Layer 4 of a small transformer language model trained on English Wikipedia (14 layers, counted from 0, width 64).
Take only the direct path to the model's output, skipping the later layers: a vector added to the residual stream pushes a token's score in proportion to its dot product with that token's output vector.

Output vectors of the tokens that the questions are about. A number n stands for (n - 500) times 0.0052.
"dy": 671,356,256,485,510,428,553,517,565,297,519,525,296,648,764,504,556,365,456,332,642,493,266,575,518,547,478,466,536,560,615,547,578,545,500,391,329,300,440,576,576,444,603,557,494,460,431,558,601,497,649,368,557,551,467,330,449,678,732,289,286,465,533,374
"uck": 529,462,482,383,479,550,369,577,434,381,482,527,492,553,619,407,693,365,645,586,665,742,658,523,401,493,604,427,546,415,670,544,644,377,409,488,402,446,453,686,467,530,748,667,507,465,741,810,604,448,520,448,500,538,369,736,641,687,709,397,487,314,430,454
"es": 550,394,705,386,477,494,609,329,428,570,338,408,484,548,402,503,526,503,679,633,508,369,610,408,466,561,491,347,497,477,561,425,556,527,515,428,483,593,558,386,502,551,640,715,486,597,366,444,640,511,640,556,409,610,399,295,348,824,404,514,583,420,577,529
"ter": 612,305,401,800,498,399,271,358,724,585,531,440,464,671,308,484,397,626,694,335,588,388,481,595,401,322,309,375,587,560,525,594,577,458,318,458,356,399,314,359,489,660,327,413,345,691,473,493,601,483,409,582,428,580,606,365,455,703,685,620,477,539,552,605
"ς": 523,299,724,566,542,620,584,393,696,423,472,478,529,470,465,264,629,275,512,419,269,500,510,611,590,323,657,527,496,535,277,487,744,481,470,432,374,504,595,497,462,458,450,432,400,324,545,485,536,378,338,322,508,347,485,420,352,648,606,485,467,486,425,348
"镇": 723,397,632,658,534,544,227,476,565,404,450,598,507,517,650,515,565,348,512,584,386,630,365,500,621,395,667,675,633,602,344,569,627,470,450,379,404,562,325,476,502,388,520,675,481,310,517,534,618,405,497,399,558,476,539,584,282,688,693,343,251,514,307,411
"me": 482,375,385,677,493,538,639,551,484,293,448,346,396,485,493,625,414,589,660,292,406,450,455,723,667,450,418,786,577,592,438,442,545,603,555,574,407,609,627,431,449,612,599,536,425,580,594,543,564,568,363,455,554,659,467,440,606,543,551,673,546,324,587,543
"ễ": 447,173,406,477,500,570,372,231,496,358,438,745,496,582,604,442,565,416,746,412,298,629,743,611,550,438,787,530,610,449,289,550,688,473,541,254,330,432,547,618,408,334,558,513,208,328,431,511,697,568,591,580,685,374,559,548,309,649,733,495,393,530,123,631
"hy": 481,581,635,440,517,500,393,407,602,463,521,773,414,651,552,483,794,707,454,373,528,397,483,562,636,373,386,405,689,409,454,566,583,467,532,493,262,545,518,541,516,469,548,340,515,599,580,603,400,392,532,537,452,612,506,380,511,784,444,486,603,222,572,517
"\n": 533,584,421,416,485,596,572,482,427,679,467,402,467,453,383,460,592,306,463,530,528,396,345,546,458,607,468,462,685,511,343,596,422,619,520,570,591,556,546,496,528,390,503,437,505,277,494,430,320,370,757,530,451,398,596,503,581,487,497,582,517,589,528,646
"==": 520,482,661,332,496,426,297,584,490,574,387,430,398,550,539,367,660,522,415,635,312,335,616,693,355,567,395,441,547,523,372,417,584,500,490,466,449,582,211,616,283,320,547,424,494,470,603,466,643,335,715,345,504,476,433,399,331,500,544,553,273,518,557,482
"←": 603,364,421,513,522,576,324,354,649,181,376,509,426,633,620,461,597,571,567,629,465,444,325,729,791,595,443,743,750,722,254,417,768,445,472,491,339,329,370,506,362,287,532,530,470,528,563,496,563,566,563,399,611,294,244,504,420,552,509,285,241,382,364,507
"ag": 575,308,615,543,514,426,580,433,399,510,481,536,572,391,564,330,449,466,660,462,605,623,598,500,598,378,524,225,509,513,649,429,584,439,528,522,391,628,672,469,452,539,653,577,422,517,657,587,443,441,533,595,571,663,490,513,611,624,509,675,510,444,555,452
"ical": 352,287,447,357,520,459,214,365,695,477,464,483,585,640,636,303,548,628,576,109,495,415,467,585,430,564,515,577,682,425,676,377,485,436,508,482,183,504,560,522,531,500,516,677,408,323,582,696,454,464,511,370,759,450,319,386,413,777,543,571,607,161,400,568
"e": 464,585,535,425,473,424,682,359,478,493,353,269,280,418,511,476,406,595,585,689,477,467,545,324,497,447,518,278,407,503,627,631,573,565,497,497,496,615,623,547,540,552,497,517,627,426,503,380,597,642,588,677,511,539,522,300,575,746,355,351,508,516,618,529
"ment": 486,121,599,281,494,496,463,203,443,344,500,504,195,487,642,552,558,574,529,407,470,298,430,350,607,440,553,525,325,561,323,579,526,198,374,522,582,199,504,608,420,661,532,491,585,568,662,679,594,368,643,438,711,661,496,462,372,649,695,451,613,487,562,651
"ome": 567,450,375,515,494,383,670,451,552,546,455,623,504,614,647,365,622,416,424,490,542,435,656,392,540,614,506,503,691,602,653,396,631,570,540,587,242,614,557,543,382,603,637,461,516,363,594,543,493,217,368,246,504,542,287,529,459,586,537,612,488,212,571,488
"ition": 416,369,496,330,537,312,271,376,652,601,424,302,341,602,601,280,654,577,557,307,470,582,533,380,400,677,429,414,432,420,606,200,583,433,531,549,555,326,428,396,440,406,468,576,348,345,571,719,675,427,460,268,564,593,753,588,240,737,426,540,431,396,377,353
"ur": 412,323,351,367,483,478,623,509,524,643,526,459,609,567,833,362,517,513,669,587,580,360,467,435,425,355,456,494,599,555,526,679,590,437,614,425,626,541,358,434,506,476,362,445,492,684,714,492,463,471,481,461,503,635,453,556,506,574,547,571,675,488,549,443
"N": 562,411,459,523,483,403,263,547,413,406,438,749,415,618,606,526,666,393,506,467,334,466,574,384,431,363,577,514,698,435,535,557,600,430,487,521,473,555,440,389,489,592,474,486,475,358,434,488,477,568,544,362,442,488,467,546,506,300,365,544,588,517,541,395
"5": 456,518,643,709,504,448,391,458,485,437,395,503,572,474,467,477,546,522,423,551,515,549,616,592,447,354,554,510,630,471,526,305,559,506,416,648,565,562,441,432,510,527,493,563,356,398,478,489,588,552,432,509,325,402,464,482,571,539,487,598,297,527,393,531
"se": 614,659,454,445,495,570,723,555,442,639,422,462,361,522,374,465,382,669,578,289,419,506,332,592,549,402,678,609,573,475,621,442,431,626,477,580,345,503,620,565,498,640,494,396,409,550,500,573,537,476,489,489,392,662,376,656,549,555,481,503,398,290,641,497
" debut": 272,455,649,341,502,493,626,447,508,374,380,610,260,726,468,653,476,341,626,466,318,694,488,659,500,467,452,364,613,627,378,368,531,349,350,328,585,479,619,633,360,462,707,750,482,504,516,443,802,353,435,307,545,426,325,613,539,463,577,387,307,332,280,409
"born": 757,415,693,488,506,417,647,511,715,626,381,599,122,482,344,663,540,263,623,287,518,520,765,874,490,337,597,556,547,441,610,483,510,423,475,471,458,488,337,416,513,480,485,566,561,332,557,537,568,510,584,401,513,500,484,655,613,637,576,390,369,373,366,503
"ion": 471,485,782,492,499,527,459,351,459,574,437,465,434,553,483,274,465,487,466,416,721,543,812,315,560,425,375,511,619,620,564,280,495,488,535,516,628,394,435,719,559,525,468,420,323,357,493,427,321,418,579,476,517,626,236,455,329,718,500,564,402,252,444,590
"mp": 640,440,412,519,509,560,435,463,256,285,438,458,215,360,752,431,316,261,720,555,407,470,460,561,618,527,483,692,326,466,457,523,652,435,535,520,172,430,510,469,470,589,535,624,414,451,356,708,552,451,623,517,382,541,560,595,258,550,550,626,391,511,580,321
"dge": 729,579,385,759,520,580,624,503,476,384,506,580,427,673,438,548,520,494,649,408,335,511,325,384,372,497,688,566,366,513,335,421,698,456,510,500,396,220,532,468,561,561,753,568,566,503,549,667,606,314,605,529,430,618,421,468,351,599,699,636,354,518,628,468
"”": 578,170,505,701,493,576,469,477,693,341,500,486,207,482,408,340,732,512,468,366,394,606,491,557,802,593,395,587,510,368,510,458,570,475,386,354,469,500,280,564,305,320,567,372,392,398,398,594,565,79,762,310,521,356,344,345,273,797,422,545,202,561,268,416
"ě": 351,332,646,545,507,503,559,582,422,528,523,664,478,694,409,264,846,398,636,366,487,556,518,618,497,539,565,585,670,595,534,513,698,419,497,442,318,387,238,432,488,404,528,691,272,308,540,544,621,503,481,370,762,426,506,470,470,581,654,369,462,374,485,515
"ography": 268,310,695,391,502,558,543,402,442,310,441,761,459,563,358,341,529,483,732,422,399,373,568,708,566,630,638,621,693,604,500,402,562,332,141,559,142,459,334,560,395,335,439,661,500,439,604,487,597,28,504,197,549,534,419,350,678,793,732,716,202,267,447,394

Each question shows what one neuron of this layer's MLP adds at an activation of 1. A number n stands for (n - 500) times 0.0015.

n154: 644,399,440,457,475,536,623,251,485,378,430,596,481,398,446,518,600,413,495,439,500,573,582,474,532,549,648,531,454,577,443,634,575,497,322,541,526,284,473,359,514,460,731,510,282,422,398,554,371,453,605,426,541,394,411,709,353,631,643,590,456,455,447,507
Which two tokens does it push up most, strongest first? "ễ", "”"

n14: 420,518,476,454,484,321,545,475,501,500,450,405,489,575,381,601,481,510,619,469,485,535,380,489,520,559,398,562,534,445,570,468,552,247,336,413,601,546,754,521,555,499,684,585,401,436,524,298,544,501,337,382,437,458,512,503,551,424,498,369,475,359,489,578
Pushed up most: " debut"

n43: 469,697,451,413,449,529,552,575,597,442,626,580,433,424,510,474,486,506,439,353,445,356,509,604,585,472,281,450,420,481,546,521,454,421,384,438,541,583,481,275,444,475,526,457,459,528,403,506,443,554,607,642,405,343,606,409,533,512,385,587,569,484,679,560
Pushed up most: "hy"

n174: 570,494,414,516,644,533,501,431,580,510,491,633,655,599,476,534,627,526,427,542,652,307,405,487,561,467,483,383,599,310,356,406,640,554,322,394,412,423,526,500,451,515,287,568,349,412,408,456,322,393,414,504,504,604,483,471,383,578,350,578,551,429,457,440
Pushed up most: "hy"

n1: 323,446,701,643,481,451,465,523,539,420,606,429,504,480,664,377,645,556,498,569,513,322,393,389,490,460,648,442,385,423,396,475,515,509,684,471,652,475,576,708,306,692,476,457,486,415,548,288,488,383,637,493,320,602,594,367,393,392,553,427,331,634,520,345
Pushed down most: "born"

n83: 394,502,532,478,139,598,649,546,482,656,587,406,551,410,462,545,505,631,507,364,486,515,663,373,441,565,621,352,578,713,492,466,544,384,563,370,439,579,479,461,425,481,556,620,417,525,485,481,598,548,550,553,411,516,583,522,398,426,389,747,527,443,459,583
Which two tokens does it push up most, strongest first? "es", "ag"

n40: 447,557,400,346,614,479,484,352,485,501,537,438,601,419,353,435,411,474,469,407,566,488,598,454,493,532,544,639,639,518,402,608,531,622,427,549,419,436,372,426,537,478,543,551,480,621,560,439,340,542,654,605,408,477,553,455,518,739,343,290,695,387,547,574
Pushed down most: " debut"

n21: 418,462,591,526,512,356,384,626,509,479,658,494,491,630,468,419,714,472,507,582,318,460,286,400,551,684,473,503,579,599,443,553,405,595,577,433,369,727,507,552,641,620,530,408,536,502,548,707,562,556,450,467,502,602,586,596,318,458,742,453,327,567,356,559
Pushed up most: "镇"

n28: 536,500,553,495,518,520,458,517,516,493,430,536,441,595,496,437,507,556,541,565,512,511,420,468,567,440,480,478,503,567,544,496,497,501,438,450,469,508,543,497,517,495,533,545,551,443,512,483,532,530,437,547,462,539,440,371,505,521,549,493,408,555,510,491
Pushed down most: "\n"

n37: 371,421,561,529,749,648,438,588,460,561,353,533,549,722,461,361,415,398,406,448,423,683,380,543,436,611,485,383,285,569,309,281,574,473,523,489,634,315,342,452,571,457,597,593,672,496,568,533,484,457,339,603,163,673,537,350,260,481,525,543,533,443,458,621
Which two tokens does it push up most, strongest first? "dge", "ition"

n155: 458,541,516,624,545,542,499,408,546,429,666,587,470,624,446,573,613,497,649,534,559,584,581,497,413,401,533,515,590,469,652,436,376,528,518,416,409,458,339,482,519,392,626,519,381,484,475,516,567,467,369,474,493,553,500,379,575,580,549,311,529,693,527,413
Pushed up most: "ě"

n91: 451,365,534,591,417,536,510,363,426,424,696,598,307,286,627,469,496,581,397,515,559,605,548,480,442,298,451,512,380,495,713,585,624,486,510,345,512,643,466,488,550,555,451,537,338,621,465,426,500,395,629,543,436,755,485,549,858,795,525,544,577,565,434,370
Pushed down most: "←"

n172: 664,465,472,621,656,543,725,626,610,477,403,546,432,613,518,635,598,426,578,493,460,592,413,551,570,480,621,583,421,401,446,371,645,525,643,607,492,476,414,570,412,403,449,342,390,382,311,533,528,639,404,497,479,474,511,511,584,464,570,459,428,350,325,452
Pushed up most: "born"

n95: 692,626,486,505,503,495,508,336,342,534,455,679,442,434,474,454,443,494,379,431,567,533,499,465,401,402,586,490,459,376,450,472,603,570,555,553,433,317,574,464,616,458,607,527,554,512,594,636,563,480,310,507,612,479,504,470,437,495,405,343,482,544,517,597
Pushed up most: "dge"

n143: 453,364,508,397,451,516,333,477,475,450,436,492,528,562,466,509,545,449,389,511,412,481,562,443,441,596,544,473,528,604,557,618,593,554,522,575,618,504,516,356,567,680,420,367,626,444,376,375,576,547,329,485,479,439,627,406,348,427,401,462,664,424,686,685
Pushed up most: "N"

n185: 502,432,506,438,426,367,528,473,533,532,456,491,461,565,537,568,430,496,378,556,654,499,623,660,324,513,439,444,451,608,529,471,692,458,577,719,485,543,571,273,726,432,464,481,405,502,836,682,524,324,500,467,479,363,521,555,386,266,634,337,517,638,615,513
Pushed down most: "”"

n175: 556,650,693,570,427,534,473,601,359,595,700,472,570,480,406,469,524,514,578,653,304,588,582,366,536,535,496,397,549,324,516,519,319,443,547,516,437,479,432,459,423,442,514,473,500,564,553,344,429,662,323,425,483,499,451,545,557,595,493,444,578,386,567,629
Pushed down most: "dy"

n2: 425,595,470,456,415,567,609,384,592,395,725,456,505,474,619,510,431,404,607,427,648,557,628,507,644,511,323,423,549,362,584,644,345,558,216,581,529,492,353,501,379,455,405,654,481,380,547,451,438,510,408,547,522,434,511,544,632,488,257,591,458,383,572,392
Pushed up most: "ography"

n60: 560,599,504,560,524,544,397,501,334,468,545,522,542,498,525,522,518,538,461,548,337,434,453,475,574,340,595,553,558,610,420,433,480,436,541,433,539,407,364,509,467,511,440,501,455,416,532,551,591,451,372,447,536,522,479,358,477,557,685,418,381,406,398,593
Pushed up most: "镇"

n68: 406,478,667,466,665,418,491,382,542,487,421,377,445,495,453,415,255,460,388,409,617,352,586,357,583,473,610,502,701,475,548,430,451,457,491,584,648,620,473,427,498,379,489,529,336,709,545,416,361,634,625,423,452,536,649,332,441,469,561,485,500,279,442,489
Pushed down most: "dge"

n178: 603,497,573,437,559,504,570,569,404,575,685,576,421,443,497,345,445,400,521,551,363,585,304,447,466,686,460,617,546,553,578,534,565,604,543,620,420,422,481,442,686,464,510,547,412,398,636,504,342,581,462,464,404,471,173,459,442,597,607,529,569,292,457,428
Pushed down most: "ter"

n144: 606,516,559,520,381,566,584,420,323,598,411,491,468,636,508,609,446,389,451,236,473,326,580,715,493,450,567,586,532,593,413,423,183,523,696,495,582,565,474,566,559,628,612,551,496,292,345,491,580,411,465,446,646,572,658,382,362,469,601,546,606,453,440,279
Which two tokens does it push up most, strongest first? "born", "me"

n137: 577,475,505,681,689,496,513,452,562,443,427,574,433,359,369,299,631,465,481,450,498,533,391,639,594,361,590,549,537,419,428,371,525,469,613,462,436,604,510,479,489,710,611,452,511,506,544,487,513,394,388,420,620,524,447,566,416,535,495,517,550,579,542,570
Pushed up most: "ς"

n0: 538,471,438,495,520,474,545,467,536,511,480,477,531,511,494,467,550,430,507,486,539,541,536,590,588,486,531,427,508,477,567,478,501,523,488,568,520,500,522,525,494,499,545,482,538,431,522,486,453,503,468,551,482,494,459,503,552,523,468,475,509,510,556,449
Pushed up most: "ag"

n163: 487,475,515,499,529,518,596,400,565,430,506,551,448,556,393,504,564,505,609,588,461,568,392,515,465,457,463,582,560,383,415,543,674,514,501,480,531,376,440,397,586,434,543,451,520,536,568,544,374,504,496,563,479,491,533,602,586,483,407,617,284,455,500,440
Pushed down most: "ical"

n10: 528,552,506,627,676,471,430,540,597,567,424,548,495,392,576,545,589,626,631,497,440,617,470,597,409,536,577,599,480,524,610,399,623,569,524,434,525,562,487,358,442,380,643,514,528,451,609,534,537,465,410,418,591,427,452,460,569,510,565,431,486,405,532,409
Pushed down most: "ment"

n29: 487,417,669,429,380,552,494,387,440,424,385,566,441,614,690,575,517,609,562,568,609,389,549,474,627,496,356,434,456,474,463,488,637,453,553,304,533,556,444,677,498,480,420,624,411,461,433,370,536,414,393,579,606,446,221,571,410,532,608,679,441,603,454,727
Pushed down most: "se"

n80: 413,563,501,518,363,473,538,523,415,457,632,348,509,457,383,464,487,479,467,459,608,404,420,517,527,574,332,388,498,373,406,566,386,565,650,538,591,529,519,410,569,481,403,383,572,458,555,443,505,565,594,495,488,430,464,463,605,504,332,471,444,553,669,549
Which two tokens does it push up most, strongest first? "\n", "e"

n5: 509,539,385,329,524,498,462,502,398,483,481,510,513,430,668,511,377,441,476,488,563,487,617,556,595,686,514,506,413,353,639,456,483,424,748,416,440,553,447,439,649,557,367,680,476,545,539,488,577,448,580,401,451,488,415,538,399,418,390,529,553,657,517,328
Pushed down most: "ter"

n4: 510,375,514,468,703,395,487,677,619,437,343,459,327,608,409,412,484,425,360,467,468,484,472,473,624,422,366,478,468,520,478,420,391,523,304,313,558,608,503,605,532,490,403,503,532,547,399,509,450,666,460,391,464,498,598,455,215,495,585,457,535,548,551,630
Pushed up most: "”"

n104: 542,546,522,466,548,406,576,484,564,375,533,493,642,427,507,482,591,428,488,583,489,333,360,307,446,410,560,540,539,556,594,544,461,502,630,520,526,474,284,560,644,433,436,457,477,501,364,535,576,615,478,383,464,545,385,709,298,500,495,570,431,573,393,424
Which two tokens does it push up most, strongest first? "镇", "ur"

n162: 451,679,429,433,443,490,567,477,420,558,604,502,460,402,473,572,524,626,433,508,446,592,505,532,464,462,450,534,583,510,554,475,572,622,372,503,200,507,366,442,465,511,521,460,512,544,444,437,404,465,490,451,565,525,396,471,526,591,334,446,607,525,458,598
Pushed up most: "hy"

n54: 514,513,553,479,573,632,427,599,501,653,506,400,449,528,504,557,362,646,555,464,501,335,556,461,503,373,353,616,576,459,532,624,555,523,577,416,522,581,378,422,423,474,371,479,709,526,540,358,397,525,573,547,610,546,564,464,549,604,495,515,615,402,463,618
Pushed up most: "ur"

n151: 652,402,537,589,386,369,578,479,491,438,613,563,579,443,560,446,304,467,548,452,546,430,699,460,425,350,535,513,553,449,538,573,575,413,461,626,447,414,631,453,355,465,633,510,425,539,504,518,553,633,481,554,468,341,568,627,580,582,566,258,431,586,686,530
Pushed down most: "”"

n11: 642,327,440,416,507,645,738,462,512,566,516,524,576,543,632,570,482,722,370,391,238,595,544,348,398,566,506,553,725,434,568,535,480,400,664,591,428,610,554,553,512,634,413,390,621,343,319,332,458,348,504,613,456,532,633,359,342,445,476,385,546,615,439,481
Pushed down most: "uck"

n103: 245,556,567,496,445,556,574,276,596,664,526,571,580,655,352,557,467,437,273,495,593,345,499,475,452,490,299,480,521,499,372,395,630,448,555,487,433,504,534,542,394,653,649,622,421,460,476,487,346,442,604,598,448,471,382,530,344,251,411,602,409,488,527,597
Pushed up most: "ion"

n36: 527,556,470,372,451,466,566,477,474,518,449,460,530,530,483,475,469,522,388,477,515,505,523,492,530,512,578,609,507,545,612,499,530,609,459,468,469,446,485,589,473,603,575,540,419,456,563,560,467,618,509,569,508,581,567,532,456,569,528,519,495,518,407,441
Pushed up most: "se"

n15: 381,444,722,372,314,385,591,461,597,509,620,454,392,515,526,359,610,444,579,505,725,447,474,346,495,642,557,446,509,569,454,424,556,370,581,569,464,588,479,443,528,643,489,667,358,405,460,499,566,481,380,404,547,428,432,590,591,335,399,473,441,540,523,476
Which two tokens does it push up most, strongest first? "ě", "ition"

n101: 464,546,415,470,496,502,729,603,465,536,675,410,440,538,549,406,449,454,548,390,633,529,449,560,518,541,398,542,614,694,611,618,501,532,544,485,514,582,375,565,509,445,236,464,567,675,565,563,571,422,500,574,439,470,416,575,418,410,556,545,473,409,617,303
Pushed up most: "ur"

n105: 310,541,618,686,619,544,538,494,552,520,503,694,478,595,554,443,627,314,520,526,470,497,596,458,647,256,478,482,409,444,599,455,676,466,550,471,453,464,642,542,485,389,353,379,629,343,390,519,524,580,495,508,456,450,457,358,501,545,400,677,680,534,704,545
Which two tokens does it push up most, strongest first? "ς", "hy"